Layer 10 of a small transformer language model trained on English Wikipedia (17 layers, counted from 0, width 64). Numbers have three digits each and are written without spaces.
Take only the direct path to the model's output, skipping the later layers: a vector added to the residual stream pushes a token's score in proportion to its dot product with that token's output vector.

Output vectors of the tokens that the questions are about. A number n stands for (n - 500) times 0.0074.
"fore": 437379545639357434401397599443543650410409443496589603595514316558560479433450476581376473444519508581639438406596330544523540604644268346491626467533647630495571538471588663589592614368529563
"ame": 590443458542484517488447451486511526411438341516531550530525429515551474573473538619341503479529548361645498566680484501510513601497303458584512419423504611491400518443395513528546583418432592
"/": 485454564502508455630481450411547548498442510526392516464511437510477538562608523508529411497452489444542472526483518488431503493494545476494522471570578458511488533473475565494465521492443481
"7": 533373675871366753355361618373350864022405161521650583409639279595616548405647657875223575392482366496845496351609340633555701709732137360419516335416606747605487541678733681721420679340605601
"r": 539532480418510474429519426495478512543401460500451452555465468489505434462428471448613546457404444603477577502597541515554512539539470506557453477485582464434438377467431518474440592494666504
"ivers": 413440586510559420433430535586479613377555425492568534440554388529603540450452583567359500502530613527599643432681442504502565612518441427441500440500578655605525537477561449535488475386502598
"one": 510598500487478636540422596431534526454563492545458402437539558522611567458616583462538422508360453490603507422607538520547450582613532459492554477374534522557560567485552494482477517583435498
"ent": 556483508557492592582505386466441543295590567494534441445494391491344502410476558491537665554460522472540507480574500435537552571648388386536510491579580536439586460442500639487510428502458496
"our": 579506470510448551377531421405485500459439485561464480496607408507369512452557482460478493448508512325497509470574459550640563608531527451480592440445454533588528508566487502516487623348490583
"uary": 604535651640521432485579584307485545333367385513599611398609503542631540456549610648312398376502461505638560451585454454541522629592437530448466374206620625505604530522561506599509620385527579
"⁄": 446379583676520503520564484568507605394509409484530470510500386559619534466580594743474554324403476592679535414618492439413654535585312365302524343432534489485559520704624643596436649347543537
"t": 404612471522500555512495517625561510455544400479486471433518431507550524646446500481618585504515397500484430525613476438386394576516483554387497508487533468428453516428564418535399491475505535
"ress": 571399459541479495440363502480477548411489318534494548345615545510608490470552599448478584463532429606589492418623678515612535545567459479458531396572487601636384381505573515553530571403505404
" including": 511455513678401621506445575504437648484577381502541515471480456534557528427664633482439401486535410505529564491534403501584560510619320500473478482447531683573583450542554628621505636382497547
"←": 549497648716409585552512417376416655390432287478477536384480443567595483322465578558369654535367564556694622400485425518453495538615243379429521370527484684555418480508562515518455615285539463
"ion": 452592503497550407505546473481575514308611438472662561489577575505494557491483586529502554540500555518543492600587421485561528574444541309496412456510518576535505465536482539576487536451488531
"ign": 535446467644454560594436425410504546463583456503484590427598428519525387442590555540384478495428449466518472424465379532502542582672461387447519454493458783462508502491462495469736464459502487
"ather": 601495542594390494426509719497481585416470410535637666477586455504482507594564538489357604337341570700615634497553516469471549566685377367409642407494475614538539485428548530587521466528547500
"ocrat": 496428545628448641462383557401400589383560449429542513328513319543513419314537552553515429527551495610507484478546395564500655588620552433405498399469519604663580587579634553591523564437541428
"iver": 445439617497500462518449560510522594463549374519641498484574474501562528431529590553381517464478571575651700419594498513457476588522494412467503397503565685536498524447687462515515467429425464
"ret": 507500593541369509493450576445479510410467472507579473512564494527555520428465579560677498448482395490597516408645445567609575565660417466482439424447611500481473419550454607518502521588573496
"ions": 397583603598489464529577464485521531351484383468608650483507577530515537563549578548446545518584610559583585523585502438632451624497573388477431432558557638619502443489543468583456573393473628
"ues": 584461538593544542477469572574442565376428364491580350396502518544586523455474487573415593497585530486513601429568471429609554582712394398569506440572613675517504408519698477503573508346439678
"ative": 447456571571550653535417590357454572316492487441514450455517403542508526427552591478399473422358637447620521534520540590408545617599483457615486423349531513504509461505612468645472573542412578
"ge": 688467607579446378455549431419415520453464450524613467371541510564670483478405453534445610463534496465500597505512516485319517528762438447522478475511527551478506500476552505602439519514529519
"ated": 510438554550532588523468604345461551399420531510510478455466406535549422504561650527456659327524638452527376470630511484468469550591455364611513427443409533427538472504635500570547481540437488
"ne": 665563517592470505517540585538516462485444400511656457399492441531550573470382513516500502603404406399444442448546423528531561579638388432464579482489491534516496469427541465575465594443541553
"elf": 495524751643418572592359585355445615427515489475611542412560572504422562452500521633551585506446324520573572381627454594516693537648492398449579467539558609558574489617507629568561471296479492
" as": 479424527521449560578480565488430531498579448587616591520516479502496485531520565549506445463454509495546562473502452489531458489544448574509491505565503556584470403439542582582449644505529471
"se": 390620571497480533524444607519490511425536388483553355415561441542536577407468629600560648592467472566468552439543481562362592524656463527570491500524462419576467524608494473562493521397540470

Each question shows what one neuron of this layer's MLP adds at an activation of 1. A number n stands for (n - 500) times 0.00041.

n189: 238407538525539529445431476413646463527697282489339421322119412589391380600514488410517369485436405609668757356539549485647495504512213498543313606414573331600388438658529388587564645595525580
Which of these tokens does it push up most? "7"

n16: 657584373477369327517474437386718532561250404313242473360695267407408605538527492341795359441228384695544413523390455511290598787289507335642561471577565388489291517663462360415400486640316410
Which two tokens does it push up most, strongest first? "/", "r"

n149: 473488282427746552590486667657763556381423634498647295356439319318734414655586627666499584239421512667469433371772470332617592401536599301533366497653467598359637488511565645271457353759488441
Which two tokens does it push up most, strongest first? "ated", "⁄"

n191: 635496533539599647389700395501363449612725494659491388433783382481527513469523186419573595345256438537383467422495527487480453398625421452552620627352396523260580378254719356500536265657502473
Which of these tokens does it push down most? "ions"

n155: 732483218473454372790366371473408650201365496469735298361489515373203223567435472619316596472515550592472400339380432548609659570529501648567721588538494546271400406342370681669434558283419481
Which of these tokens does it push down most? "one"

n105: 682238526474605536530643583687471565401548526674354330500589501467215529499442515353668269350648592429561692467302335511647471463463261310700475389417566602604494429544585567468562523348330456
Which of these tokens does it push up most? "ues"

n97: 556437316606553363538336580777596593410233501649504606524625415343311781552358707469538469354585331266707404374509446361473602360299457430424573622471638323905757565362446534351501447485432372
Which of these tokens does it push down most? "ge"

n12: 519352325536398631720334536657363543425598502499535507408549538461326056266485527600288529316389536523446500512506481387472489726572631652488648542554620590205287607419437416566551479335911401
Which two tokens does it push up most, strongest first? "ign", "7"

n92: 552400484257651324639490381658524505632472423651549546454577261215715645370462233272627469645457380475401441486394556423557477429904145566555565629784441401377544556407311443644660741241459613
Which of these tokens does it push up most? "ne"

n108: 594472465691450353582290334553458472591500348394698697605562705695755474543715332319465407323556425271702737633481542514262243356525470415518422700345679233519483364458665381566427451618317515
Which of these tokens does it push up most? "ge"

n9: 388214571510515387664640521468289415488671682672392450648437524500501573499510450599192359538359491484228476423365632674521621485383497506386280634611564411314339143522434525462524506398620525
Which of these tokens does it push up most? " as"

n59: 477616260483308400482507303612514531364484353553445536344357690135334528586561286468533382407498486578394505837538433400395519377583547432444618346401418537405289587641663432429421766303502455
Which of these tokens does it push up most? "t"

n76: 512435296482400583614623471651309517591500604560750393445630394866531425435359327478817269268667686471682726498546440533474564345397333202539716597521581398447707618190537435523458612400625593
Which of these tokens does it push down most? "ress"

n43: 564475655474796378304712540735581550477484611316445525653348315446532528372326385465398486608670548476407543351820343456580318399671412437516554357483561364691467518372475355480785431305636653
Which of these tokens does it push up most? "ivers"

n180: 533374497458628695422458587718295594603426655479543303389481479463573595506704664514664374218588640446590339477484583696732202606477776453673554834230395469562512540482681279458321353515157445
Which of these tokens does it push down most? "←"

n153: 627455495405590468517646322555625400609576553387379535401560600461852432645351424644358604509599741633470503643564617448582466610484428463780279594419332632791491288269337715680551685484373538
Which two tokens does it push up most, strongest first? "ame", "ions"

n78: 614496470525330405405555584460619663078540620187464591334680399524321765565563468615341474621576536493384476735474660338349536420653595637836482443414608537369896129473478498559646389899376199
Which of these tokens does it push down most? "←"

n166: 263639538447788317446769744298431506419767452596503750506142397418425519498608188660422480762573636760700703618283609394442483220402563271433308399660493641545575503550559536406538629700384583
Which of these tokens does it push up most? "ions"

n84: 423755385626554442469439503383532401349444571407456423481421582586593650735318308464366662430389379411438491416265478396446571333441409521615567458384487420495607303426250587511401728500689625
Which of these tokens does it push down most? "iver"

n6: 433666647395561590659499633646473357449459359642464488500559535592364569231219406408567380457383622617619567293745479456622408516625441573766473557793865519664632547502635666357346611567414738
Which of these tokens does it push up most? "ues"

n158: 688549441457380546438838633534581712545682318669546823436624538415660427350544462266752466450644489581351438630587611392502280371669401555275559650061634711460433533656656194456282441388517600
Which two tokens does it push up most, strongest first? "uary", "t"

n62: 399324408519572524550486362585491514461523331524597563442468624458410571827368611477861503416399656315746477565302441508669660634310534386752342445638424540736512566452395515462364394539375418
Which of these tokens does it push down most? "uary"

n146: 506407707511454516760501532623518451547569777574424696328434179474343456302432753364508597277451500556224410527376411181303614298636347676381475317303256649717450643580470448620325430416699549
Which two tokens does it push up most, strongest first? "ocrat", "⁄"

n79: 576367672443700536686192447471421368652531387355661526552479548587651444409688769526394350544291586668630637582251402534392570566443358468330335508665439402279318496489529414500602166389528368
Which of these tokens does it push down most? "our"

n168: 568370389440373389452441695425519636768523715677605518602465576322585503287398591709425511250367601443556352540635399430403504748576469640460330264601497310365338808436468448390771663324357643
Which two tokens does it push up most, strongest first? "fore", "ame"

n138: 426395593510466669506429532719581340382495450611414588589438573487449265334563710725514574672402539562342574428733660565666686477524774526600395444602647398456532502475583426655517389421384660
Which of these tokens does it push down most? "ge"

n103: 719830241376622606493566469395380585264505582616460440499548489121667586577544311638675516490590348538367387764417439363339534770738380386455427548348690450578355463414373560548467417256728522
Which of these tokens does it push down most? "iver"

n143: 351555416286448808416426517382448560390445477901488418651456481556315385572211629477426733508511558352609397433681308368410507457595437645374683550591398560484436506311732415652606204458523418
Which of these tokens does it push up most? "ated"

n96: 171477532614357404445335747510493519585602469662548382599401541376617427659281420466466461680560291377494646409326451626371717411828517552644661146412445745557648233581598296621361319499435393
Which of these tokens does it push up most? "elf"

n127: 541377485483314447570781360276475477606293429461363474712514228726363468489300768535671346851499322329361679515564745571673651657707705389566571566557409656487388520554531336590468476492302447
Which two tokens does it push up most, strongest first? "our", "ne"

n187: 609566545413470201667487378420492506460429317379682556584735458416473485609650512422657396509429354411593359468463781456563320651598469528371494509714347401535465484535529471519669417406526352
Which two tokens does it push up most, strongest first? "ress", "/"

n102: 567499657349604530499379460383525351654299487294348483639185583591446605744640570416383362592371416729736690439468444456546331478686550559701290609694308488628615471858240625507676644528677576
Which of these tokens does it push up most? "r"

n66: 520620666453371420554402518694469214638403499456521360637361389401448446337604548589288544481630444366375369436406524351374550524576618519505598537321536586671309508561412527379424509511424571
Which of these tokens does it push up most? "se"

n24: 698451542594642516758576632605559647264499587321594522845478782574562727431554512575526410121293621444422319540589355302319639373671520555294378553384481498604508661491543567646259569538443572
Which of these tokens does it push up most? "⁄"

n80: 598417532288493310261458476672720598438708536344510535574581475371548600322633598540593668746443430555400509270527155522207231573726434813543450460538201617412630546551382691485709516626590485
Which two tokens does it push up most, strongest first? "se", "ign"

n41: 377438739422401594215599432560496362528628934206359633435613279600406419396441311578646572498637349636384770483514482656503376444762705531740459536456668304687423375329389455625543483435557612
Which of these tokens does it push down most? "7"

n88: 309467609388451521698510524617603446534567428738489518620658501564532322402363311557323491357597499540518370472460547697564740673342462444656517626507331524488700524290633407083433399498436475
Which of these tokens does it push up most? "iver"

n99: 529437341418347670481704539583475488517359661488423759423585838636555529636330425507540284297409416523342698493315416732573583260351467713393549510571563413627253481473467521645376712695389497
Which of these tokens does it push up most? " as"

n178: 490559588750552445155280514620658392362806375359371326614623453489488551616630361611650555841366548470696488446618414383696426543743421431593564386333536682413651442295441535303552423404517629
Which two tokens does it push up most, strongest first? "7", "ues"

n130: 469660383521504482605589688616662360697726482484427537457487506504463833240670494505492368398673521543566595410403518444606692639427261576489530029518656483697622332711457283534396360521461171
Which of these tokens does it push down most? "ge"